Layer 2 of a small transformer language model trained on English Wikipedia (10 layers, counted from 0, width 128). Numbers have three digits each and are written without spaces.
Take only the direct path to the model's output, skipping the later layers: a vector added to the residual stream pushes a token's score in proportion to its dot product with that token's output vector.

Output vectors of the tokens that the questions are about. A number n stands for (n - 500) times 0.008.
" film": 587520499516488496505562514547524585543453498510459500523461444496505496511477430514549506506468565461488475489519523505503533463499450512518526451482478540545504544515473552538496510536574519455564466484598489447476518465557527433552517501546496521552495486477401458535453469499465460514437429444469516448525546476470474485464538448456487480509557496473516536435445499485550567507488
" Compétition": 545634458432392480493580606562437526657442612486471511466442352571537485442626363551578450570461545372522589483631402504635603477435404456573447450445511606664597549538470574671615577454634508363690388452742422373492436623577642443560452570533597514455496566406422511591438546571453495463425456436427457398592610472513363511564373248618432467432391216450415342417565574495563575579450
"hood": 528572604486477490546623529505481495618413563538455506447485504531485510618494616561561419504458478390482465503483444505508589579500466500585479489467474571576499499558510517594636623490551597523607378574633510522487559609558646519504412550525597525498504523508469482518475578513472612429416453493476412518420565471560506562556449458588423393498487406571501520406513545498541587422497
"rthropoda": 581678436285372527557613569579463544538487558514400537548430324482453435492523479552511455414287543326482656456616430518536620404396471486643362534375529680600602505598417496625559602579681410321670476402805501432520432553600589391445484562461593407474468424402464471695338542469376611425391424435494459466522603477452367464675356263595414420442460269516513380394559608505564664509465
" Giverny": 537678467341347514477594671607466616664425601458441522426440325584548488508617381535600460512380575352524638507650381515652617439349413441609453463350449653684593611574493545758623590418689536306763383478925374401481419641622626410553389664510598472431497510393382502606427525549423549407442474451433372407532700481475358519651332129566462446389423193443440274358544649497600667587470
"ness": 476440505504473475502524468486453454571533528436419502437516508479428516651507509475454407480574551425492569602464501506495549506468500453577394495474553531535502595532538462554566625516547641468554468481601491518514475546576544389457427505573479446477448415508442453457534634408500512427400475491506412455483533493467526537446515456550435443472391440518440388492468512463545539598464
"ald": 447561470528492546522612496587527567615559473502440504413565509545530493606554547480564420530476548513455511461564570514486523429424467544492475486446488579477590498575398513568535509504566539455584426477627441448490470511507547536454552514419534553488529556406497453607400467521453458429519647517433549415606541499536482602582410461548516484470502375414507453403562498522614586529479
"olo": 490464417440459549478591497555503462495391567498544503449502468555499531502566515478554504482486535485534532504586400506508495456491414447535420471432546609468552534451491528523490459506583542474599467504584486474537515584570545543529499582504571581509539604372454509521465497481502522437562537473468423464480522484452526492530474468492547551462480380432499509485516539440541521563388
"und": 514500502472461556564584588480501478550436549478479503383515435529493468502521477480508470493548544435488481534572494551491583436448485505511505511460438531448469590555457475563501558546498481442567485488617499483550457541465572385413531434515549484492607483509576524602468452506570542442531572542448500424479465472490497477489480506490483471485555426599560491544559439491557500487450
"█": 586569549553416475513597568541487628611491608495346520497458393541450582506551415487476466553439496507489602526498427496589491493448444457575494460484539585574542585533464568625536592419585598441561405506693480530523477534583599493533459607500518501446574517427510530542572499505507506443366518389454453426455583443519573492626443345594496531483447340501401407489519602543577495503502
"distinguish": 565523462435432523490519531507455593512549541500469516489388463552470513463548528554510504464431594450478520451516559490503502498427437524535512470470437557594515587527500517565556502473601536455587489465647536461499477600567475439462514562456558479500534463471512522439531466525474595488493476471470492493436519499523468480503425487513579500497431411480412509473577492521536597469510
"empt": 475471502441438589525506553545540575606515587503500507406493464553465496590514419510419477475472436461501533471520437507575524454446458472432439515405450498529450568519549531611436598532509498468567471541631495500475472574517539459518568606551522536462580471524491563519529493487471479574462446513507467495470682520543487588512492471497482444458497405482515430516529466492552540485441
"rup": 572506545457505510453537473519496575530521568513546503499528466553459471599510511517508550514476541456491540547563507547515624593482502514475421471499471524531472644502493525595555470530562475473640480415661468537470540517551545420583434559503536451440526561549542526459457520504491476456463485521501547526554510472478485567535532491513480502458440411499473463505489651556507486510402
"]}": 461555552486480506493626554557552647515510471467503510593466371569613602451556472447636491482450583377547584542563340513539476481505536518552388548485367531566573601523602489573564537565550477452535463448703437453548428603473504489607440657558491517577515444377445473582476499488407483448475510575514407439478559563561392475527399373515511442415452366440564467546593501574550584562429
" existence": 541489503475440511470547652584520579552515527499371514457537503514517504464526484435566539454527548414442546548531458415487550495400515465545459463431397684521484604520563509523583535505549521445588480521683563479532432550528563509534481550501545500475525490382470460489477522587459502484489520485492466427474582517531423549607432405486491480522491470448448436487513531435510446565444
"ray": 516541420465433527473577409506475560550515527556448502416500465534484490512533516449608482525464523516463566482585549490511482524487487438470490460475487551505507540516519508572509502509518531480615479444569522511483544560587441484462401507513516422488493635425470440475475563504460470413542432480568497472531657536488436449522440494509487515542447400432587400519533543448523432506553
"ણ": 588650467328356568457580684629440605664418605448409518439412313593568510512655383564602485541367551352458599457631385501622634480359382433623427503354457623734619586533500576704652635461658545334748401505903375420486408608615647416599414664505594447417502576398370501625377536590448540396390479414429365393590686454490368513663329154621466472386423179404406304363554654515621652606432
"aught": 460529532514380582410520596517444497537503531463409504431502437472508524525607521452497504426480596480498503487500475481552525417431429521564502489379499478532575576582587506547519519453511469542617457502668463450516537563565485471528458580559596493543529397405442430415498512564461566415569489434479526517459539579488458528549416430509551411502381393528550425527478427505603554501430
"red": 576596482469514492514451517512474533433566524506508502394445457503446461609546488475474451497451451423506497516547491449452474518487547549495404426467584535507467621454496555634481480562546494446525455442601440501421522489520527469543387484577539494475484567430466463402511543440501563423497490520489487533426539440517344488509451462504511429526429394435438421510519585609560484529405
"\\": 560688451337341532475611688622469614660411620460430520414425291598555513500637369541590468507365566339498622485667356514652643450338395440625462462345448671709617607557480550760641601430694539299803412478976353394476391645641650393575387706486600461437492533394375501607405527555428527392425466433413355417553696476479361505696306099603475444390412147424423280342549658493618652614458
"\n": 468417509511521452510498496475568600484521461458495499453477489482474425506477551452528502536435449530525582547456465519454463461453526548619522473558536466471489407509558549452448560501486447471483557444459487559544581542504464539516530434483486495508511490499478471461426478463412587508497521528555516505525469442536496489476508484476477512481476483578487507567503530440491488489498
"W": 559688451337342532475611688622469615659411620460431520414426292598555512501637369541590468507365566339498622486667356514652642450337395441625462462345447671709617608557480551760641601429694539299803412477976353395476391645641650393575388705486600461437492533393375501607405526555429527391425466434413355416553696476479361506696306099603474444390413147424423280342549658493618652614458
"-": 480482556509553450551460457477541474466525538433540496448497544505421452500454505524465515499580443522522454504409499457495529475569493546489502554531468436496526562482539497500418468573425429458458466501506541541535517487439493468481523512547510487506530499537523549440476544552473492494489493458507512541490442492467521485464533558470513499489513524566510530490420452507458461471573
" birth": 461495504494448522491541526556589608535477502515423506439445553486468546528522493533522529491475560380495568538555446443515559545431577454575399545381474498547511566473511508550462442515532497482543487534641440416488418496551514446470511547524539501516575528442413450595483524540508490521529468473502499477465471432516441482615453405526487448471482469460552438451483563513601444549461
"istic": 463520548450501540424481502537462513519527600401508503420585401483604521566497509427500511491456478478544479546634516501509502563476446516525515562475463608502493598598569528498519533557610531451623518514632518466624548542526577476410420556521564502491567440434434452596460498394503530408538544414558471427471561503445521576529534415510562457551525409434473436455453515550515553468531
"er": 438455494461519432460594425490529495525559489495420499488499490567424466478560509478439455547441550462475497532534521560495513497471493501486584517533582563439452562462483444517496477568446536488538449434548531461467452412547458538458472501579507460520533493438536541400545594516478525486499435494570614504443501487457519499417512535582509492504471468518578511512534449456427536430456
" exception": 502489463425465513560517565503536584525524494541458508532494466445520543499572483581430473537419564463460568495551499525567528482537497461509443537448493571621481535498549492539532489510592475464607510462682475578515448591573534502515461587531551483436462473434394478528557493564546585492508449490484448481494587431428501520510508430573528524477440476493425449478499534511560585547516
"ઓ": 566669460351351550471598685625459619657422612455423520425424309590556523512638368550579476517375560339483604474660365501634631473343397443618446480350457644709616609546484561730635601444679547320777408488949367410476399635623651400585403682490599459428490544398377495619415540569436531396426477417415356421560683469485359502673315129616477452388419165422434284352545641501625646598443
"ful": 460467493386486543545550507524554473549491599544501500516424455495523547610558530511527432538477556500601486477493402420476553410518488399555480513511490572567494561493484427521528555504495521503550434468593465471523507567589531418494430556486617530579477454499551414516515574572445611450368440498486541507519633428442533568469451477550482493480532419466407433467572461545627526553519
"9": 559688451337341531475611688623468614660411619459430520415425291599555513501637370540590467508365566339499622486667356514652643451337395440625462462346448671708617607557480550760641602430693539301803412478976353394476391645641650394574387706486600462437492532393375501606405527555428527393425467433413355416553696476479361505697306099602475443390413147424423280342549657493618652614459

Each question shows what one neuron of this layer's MLP adds at an activation of 1. A number n stands for (n - 500) times 0.0011.

n368: 583559615418555264455441559535288473502421522534449493354527389635577629567472617279602072557475502442476352426286532486605433548501529465603417477429562461527545587551741530435583474424437747452516516459448583468572514363499248589243407504497420554736373332324456414568519610678563505443387500264526458466461438607506445464611353681479440506510515298662464494616480425394466512495491
Pushed down most: "rup"

n302: 471623678711315546662695574485381429556615369405391398373418298462420686475377406479466475731422314570354417665494508481379554415611535549388600604454665408724463546512274636312457385259524393510628466643465433446726504501622490504763567625658451458527349434431476488468619385408550609521535485335562509438547262553449481511455462448576503502404309740703399538542557396766468474437472
Which three tokens does it push up most, strongest first? "█", "aught", " exception"

n259: 498449685474361593599569713590579300466549424450463449538475565611516248575496522409469504617508280570589613435492484425401549505430514448465495575599389567410397591558352474538622643493468604530385481546642635430654625642303575589569608573590365509435425431743604520564651574509394591631611536310566392410400300654405290352487499757637624544302589688591487459629655482591698512410455
Which of these tokens does it push up most? "und"

n169: 398431390450425432745529512548603556587621514409273565552241464407396517430496588538597432540518492365426493400549609570559271470415575473429524500555430612354701571421512393345587604488463293411595646286331528567860437543515523387401394757506551484711490496524539519534666474497648547506372488401430594517691551481444453534386495495511518516235609523424476428314442687436396397416632
Which three tokens does it push up most, strongest first? "rthropoda", "ful", " exception"

n176: 436376521571355540515608541569433574552435527444251811531460411674499538429541338411531455570440503548606408425541453451337544606470462345453555472641597309490465691668526413623470600542607404503484344578549645680301557423531402624576364510412480576629518437573546525324598523301318372476528388410491355355494553598686460678556424715291684468488611156672396664447575571515544560444493
Which of these tokens does it push up most? "█"

n397: 582467489598613532558588549528476371561428433508495424404709579518364503605486577427478173297582475450665364596595525459563478358494542339326387498493488419451521646563468339517623482466547618521571601545599482508570246468619421314576504634506394502446630547531598601667571587594666631465527456668414559544529345387417528319639526510413511483546495465572526512593729460595433646393397
Which two tokens does it push up most, strongest first? "und", "ness"

n44: 282505588305493460448564313324495507540365637471585366608390384476613298536620631627489596585212525528341506461504558628483689542386630466471457447340585440407405410474535367492402501517450352584517564567455412556436286529565682458416497507448431467369227569589608532702414328466485596511285338447504541500382654315540549542551421525341608467253295660512527584457642600390526517577485
Which of these tokens does it push up most? "rthropoda"

n159: 325580364497720253510549725634497521597366257614354452539534397497486354625460689564548498428595443541620496672539605425532505645549667591380397481610617426448568596416368487474462507436456253234506327711409417571738509446491781382547500562571367585508538519409536262476292409537589386507540506675589619677490472394490516618612511451433740390209520531391575281490511522463669410357461
Which two tokens does it push up most, strongest first? "ald", " birth"

n156: 471611579738375369445422436487423556504610389658392521552443733565340582663406555474438489357487451369538499552413356347410481513632404594431443407344484521439662800464485611607479532654318596595554382542556501481498709590243507656836449430681429335588543600612423598495537421646506368343498548557451378298346341409623470567259475595494553452509701260387630520563493490317377426493437
Which of these tokens does it push up most? "red"

n201: 504482491686209462390232502437385528474595566570475168473460584346475432419602338515515271492478641491493500453414436363391431623662541406523450432464527442299495591372567461611598727409567348530514630603575487464424623566439571620486402490513392385821461484644615502288443503478411611538471491598385415411448445413456507662440743627480342491639503357663443432599508791645529316390582
Which two tokens does it push up most, strongest first? "red", "ness"

n398: 455438465283649644404394546633505344614577669346459495329513366545425581696442729567605624411637395477590607429647314454503573581661581353609552655615422529485463526468685451548469609641336406207418518340457445620402374312419486781633687558559184573381519656449666458671582501679253615394474527716445392415349545687573529503590557533546429458447449626508699455454498603647598542648425
Which of these tokens does it push up most? "]}"

n95: 607647546586513373499290500556457646376628516387590472331731754690528609663309594539498519485431595588546541749511555560419412380518501461577535510535409598429649595383491460597525442544248350530580420471481717517513345672478365570501569530676461519453454463490425510378435492634449394447449538516490547590369427529468596416468506613540478504457504873473421459556405389472313650491503
Which two tokens does it push up most, strongest first? "-", "er"

n446: 678527544598681439624374646432455405562558583678311586621770341624384460331597452535576544567501517561501400397588508443394439486443426559623438536749604553496627508298486583544623395412406605460420459706659424627411530582513556322526368463570487634497578444526389355572482368524517559602432493529585369581734641434416463595496724691468560488542668458491664678447406564455564488363615
Which three tokens does it push up most, strongest first? " film", "hood", "█"

n447: 615426507476539572298506575532397804423717493649696487518575570478515668501452665462505550522516559768731385569547347525333405385440536501318517515435404693619397362417496422377484595393605314538516457672412437578443466388582477494480365489419378446617470385635429423329449558653405622399610433641580572651329514437397443520533444463532351587476564384534362647251496320501492464483400
Which of these tokens does it push up most? "ful"

n162: 526371505527600476586653378493513396623636547493453678470339443580573498289687538559530430607567533775512524554318522334452610333497519390538571429307313541537685614531505504633621438604475537498659282494429615811457529604507471675525453587686419660552527445425458551706433352457557559556504432720414557569474356571494509340499483485490715437669505682454700617539455603590441709713531
Which of these tokens does it push up most? "]}"

n289: 488535413587602523401615378558647609438344583429472479445612712470494328411461406488502516417582521487433425533544506528559331659641604397537433425545633553451512554367466459352701380498354439512358634388508598479532390591317639508481572566399390435476527625264534595650496488469523617455529451533596516659441624281595474602579441267573446400637536502396486250391392543504525496356360
Pushed down most: "aught"

n352: 568603531499369436627480423403589464580575620518781555530405614420284361479502378538484318677255653588722670395482521352560405443505397495464469601595425609436479532558479517575445617518629330579439573476502568704392480405448375380404541563489363535693422433400484606539483408518522411583623322330466591606358652540882406509566479454460354680475399497702573536423635391439471504533495
Which three tokens does it push up most, strongest first? "rthropoda", "empt", "distinguish"

n477: 586466513591428230609483582393466564336628292499421506501423425500385684608591506404347445501641338485561574518443499573359470716492346375529501743564562494517377631442658513559668610573577616431419460485490235474406527522387686379533433483518410443621457337563605447573484545460600531341603354422573413489434307500508444448537482459340593380488454499362391369609352602546556421485616
Which of these tokens does it push up most? "ness"

n175: 507638371646600533697535406557491439465517682569563531548429464477607482502556550633707340509652407521455609303354563404457509467475420519582523515708461561491379734492497563298441282346563490493598517517450662441423337523424525533500376534504522367460391452582595614395416623568559581498577410373442421461541538437405545719658611564603472633529536798546458511262604569397640598523601
Pushed down most: "]}"

n102: 335407636550446476539517571334484478413587567473644421617777485506367508482556416375487526588344284469518507431608625490375584519376486455518373716542508511339418414558654587480508450568553471355309662428438413495561585608439532416499680369596327585320519578395427603643531193241396382474554782464470605666379489646471288631527523631497623387571470449482571362530449389493539540401524
Which of these tokens does it push up most? "istic"

n491: 405497636575403511542380511582501388539387521530533477727374702379439408459346262645437508608334419512511322259616639589472369462405537584503425433631648462363418501587468461460414387441519586529393255679385360547523586607557613409540469432695557516598687530532528502589694587409506559418319583560555534512440639653491526380458448317537638566425458506583393547435502514312481604682586
Pushed down most: " existence"

n229: 499581606514507668623573491306610520463426540362433397525450279584614602399655413462437579574566433491419528579562335413490487592618590514516460586712486446425468368487392433584440508316442539671514595606585518401517608408623527411439579411575301618572504532540608556452482477615415462499501390179373515480441507282379449548743663507586314384449435545330738463498540406259518379389793
Which of these tokens does it push up most? "█"

n290: 526416521440525397669444434690421453381432439469607348572542437591473450291558406588630481353519507458561555567456532497553595639671593408528284442470580694407495398575605597572440401475759554482516623546572479437659435510448549544370366459439456465636369347417601330301511597527595635509459640286448654522682344530396647354752403611724623537503527429590445596516477555569535537541437
Pushed down most: "empt"

n414: 545306679468463498538527507520661539445472542678504329425738643467698571497621352483462576445657546458463512566452544298455736617627623418433260667567670555314381416575482393534572278547298543575448466575421521340670218344535620556464462559452456548403355430646443657352550349638502578510460507481390491484274425430497396515538500243533640319552591439585511382549469430553644597445510
Which of these tokens does it push up most? " birth"

n324: 360385477561553615451677552518599740569570409473414405470559638449437568508736392412651502509710567759461461568545330516587599603618468528581643615461570510570355366392616305519545654848533282467362525587629363539577591401602436444478410634541293570444439518596571467494498516499444378402503458516489582354504369565651464441410562391509448431734414230526539473421642716634392351425621
Which of these tokens does it push up most? "]}"

n378: 390561583379591482599440582559451540303504524537498375561545592341466605526545218434788462429608662483524504699418475615447405414475432526417428558525441483456495546677516756462472477383536405458484524380630432339408610570513446595557507533638535686429405587500348738386508617434430432579543581655453499579578427316349402603498551747471538608425669219690449355330510455646406550551509
Which of these tokens does it push up most? " Giverny"

n320: 401611435662477337590346363425466669646581605449498232624594585596556463276579597538514447523607397493567472604428511175381608485506512403314472375738472522360492525482456557567515563605590510552290577465528420437530377478407166485619566502575563463397381246393614479511535423470702322432508336485441574623491381455443603623534462676462403507405493493422494489591482454646333443532449
Which two tokens does it push up most, strongest first? "-", "er"

n265: 615542499451360608542435402552504526447464357513572539463447332834531578530552486422421581619307463338596412314450380478464474679431477507638388591346575612400286501389512485388378522611675343707452675513478443567534706571643473367722504547440540519326731608443526798664402519377528623660602629680469583749540601556609494684653445492552556447296613446661382582406381687536609646431457
Pushed down most: "ness"

n78: 583545682615408455216373466636475273308533453388497475421532450738613581517371529575649670391553504444526752694523565433399588462654443260435763626513288606440457685452579354654608338374421503571442463330392452493395483485587543574383443561563534420613465269670182362423430475435556413434741645491546587532573511690356584466572381480614574593476452540542541565422647404378550718457387
Which three tokens does it push up most, strongest first? "aught", "istic", "]}"

n198: 508479421552645410502702505539588525417422479313534660577418403580563493257555719476471548524662625510655546506602615450483377590577460526541334538442331487381491414484646668312524555504526449420311568419673526398512479344684289235530513463477501239338516593542616651563398773613586656575652510712397436674591553310585476584519563459410601530613461638416757459214227589510437412540521
Pushed down most: "█"

n200: 504346389646494377462532647667528411526678344369388490470298432389305545598385507549459557653330509582485411638430525335517422528538715517490599549688585647560423524460509541363525535423699582613534599412511570590494464409645524652581531537400339653668436257611443369640559588563492581421673344527601546481322501503527484421361421399589486502391267253481253462465474420481504677684501
Pushed down most: "und"

n369: 488620477560623444754489411468394517456562493537587410434640592275425424536478546536322623558510557443691573322497475460318479344630455446451501428476437365540628521523463444652503353420480423678702546449434504380509571550403409561503563426445514702468531546341507500448680483460378619617559613316455404425490522683559521543433401279359567420510628477563419506887383324430506563546468
Which two tokens does it push up most, strongest first? "aught", "-"

n346: 572684531202683527427363519520545565459531411493521375591656504449505608535536470353444616521500423422683429494534623494424527413507409509752527484398480473462572560505460768480501381321485316525504497485638589414479524496444376660425597649544429621366501476283885473350587373581453706649325369661476507536493498612686656377582430496609344532571406518562322606571543488505542417552517
Which of these tokens does it push up most? "distinguish"

n67: 376396603451446571488467635494605566248494499529528339579228602417318453358348458542441474378493490420658677528505416344565582566462543349557606535654556533319504598501525621235605616504441355527603532377241528598553450512468285487416385266658424624436472388514606506555411569505583422469479331516570406520505541511385619693507512631573658504554472457358495475539637591467555520492416
Which of these tokens does it push up most? "\n"

n204: 488467427549654426568499449645611578517237672631348361453353392515322637457364571338593386646390620344413315606575655413463643507576493472690450582590508538427500684488546615419385503638404464475368375559567598489400361477596461420519297413590633591397445398425527364584320598636500339466625388489734565611615507526766483508585429602602414513530490655409546380409453571531708453284365
Which of these tokens does it push up most? " birth"

n171: 411399505330371529534385513524395526306434514553777449506550433419552535610435577433630515461692702457576434520324416468468659534665418497595481406471423628621409648617499449417493717542569278341501649489425535440510536347575526575614442547419389477309443517598724285405447636557471405395482304383421414449288497636596757385527357588531443318492526336611528398422586408521575554707393
Which of these tokens does it push up most? "ful"

n316: 633581510611603526598641488524512505417609513276551428414538740475538484632532765433509526600602480440557493333406574618435436582362377423383777423373331246509423635497552409554414560474468563553501377393449642356448521325468550520449419405621675578495605568414321462369452437346347411649418502557548225382484538539682427503499384579487488560597409544494498702470397462527369623601579
Pushed down most: "rthropoda"

n471: 565534456423638507417470413530524480490430478437848173485392499463587584377519521532393521411446472438594619440670500408770430430441465346534527447494547512286466521491563445502594618512462577491555543583800593486498424460419534461415795423430756372511548530538504432632623413654543456413628553504533634516508525312374496466497469670332430389636513253657651579627468374562525445377269
Which of these tokens does it push up most? "und"

n476: 486551476518538476541544503341536362370639417531624463321528507520437609524455388536682508575440585495374351362718354572550446669374482632481507447568467552623559551579523583529539333302369464491504766460377545556432570408447545469458618722586714341300463617604359549335406652642583338501389386441515515648603400501535622459615278570452519483773546531548511504495604564515550607380508
Pushed down most: "ness"

n76: 338662485436660483543484340565550453579350449464580609362784572595422474652481406564469413458547397557540496313564321495566398567579487605617314388500371435532449754560508541643307446594399481549402410594397520432452424529584476646459527532484427465586691583587302583508525467635437671635484358517496436556550536534694532580545545377458285332656513529365324352437553425515501504374514
Which two tokens does it push up most, strongest first? "empt", "hood"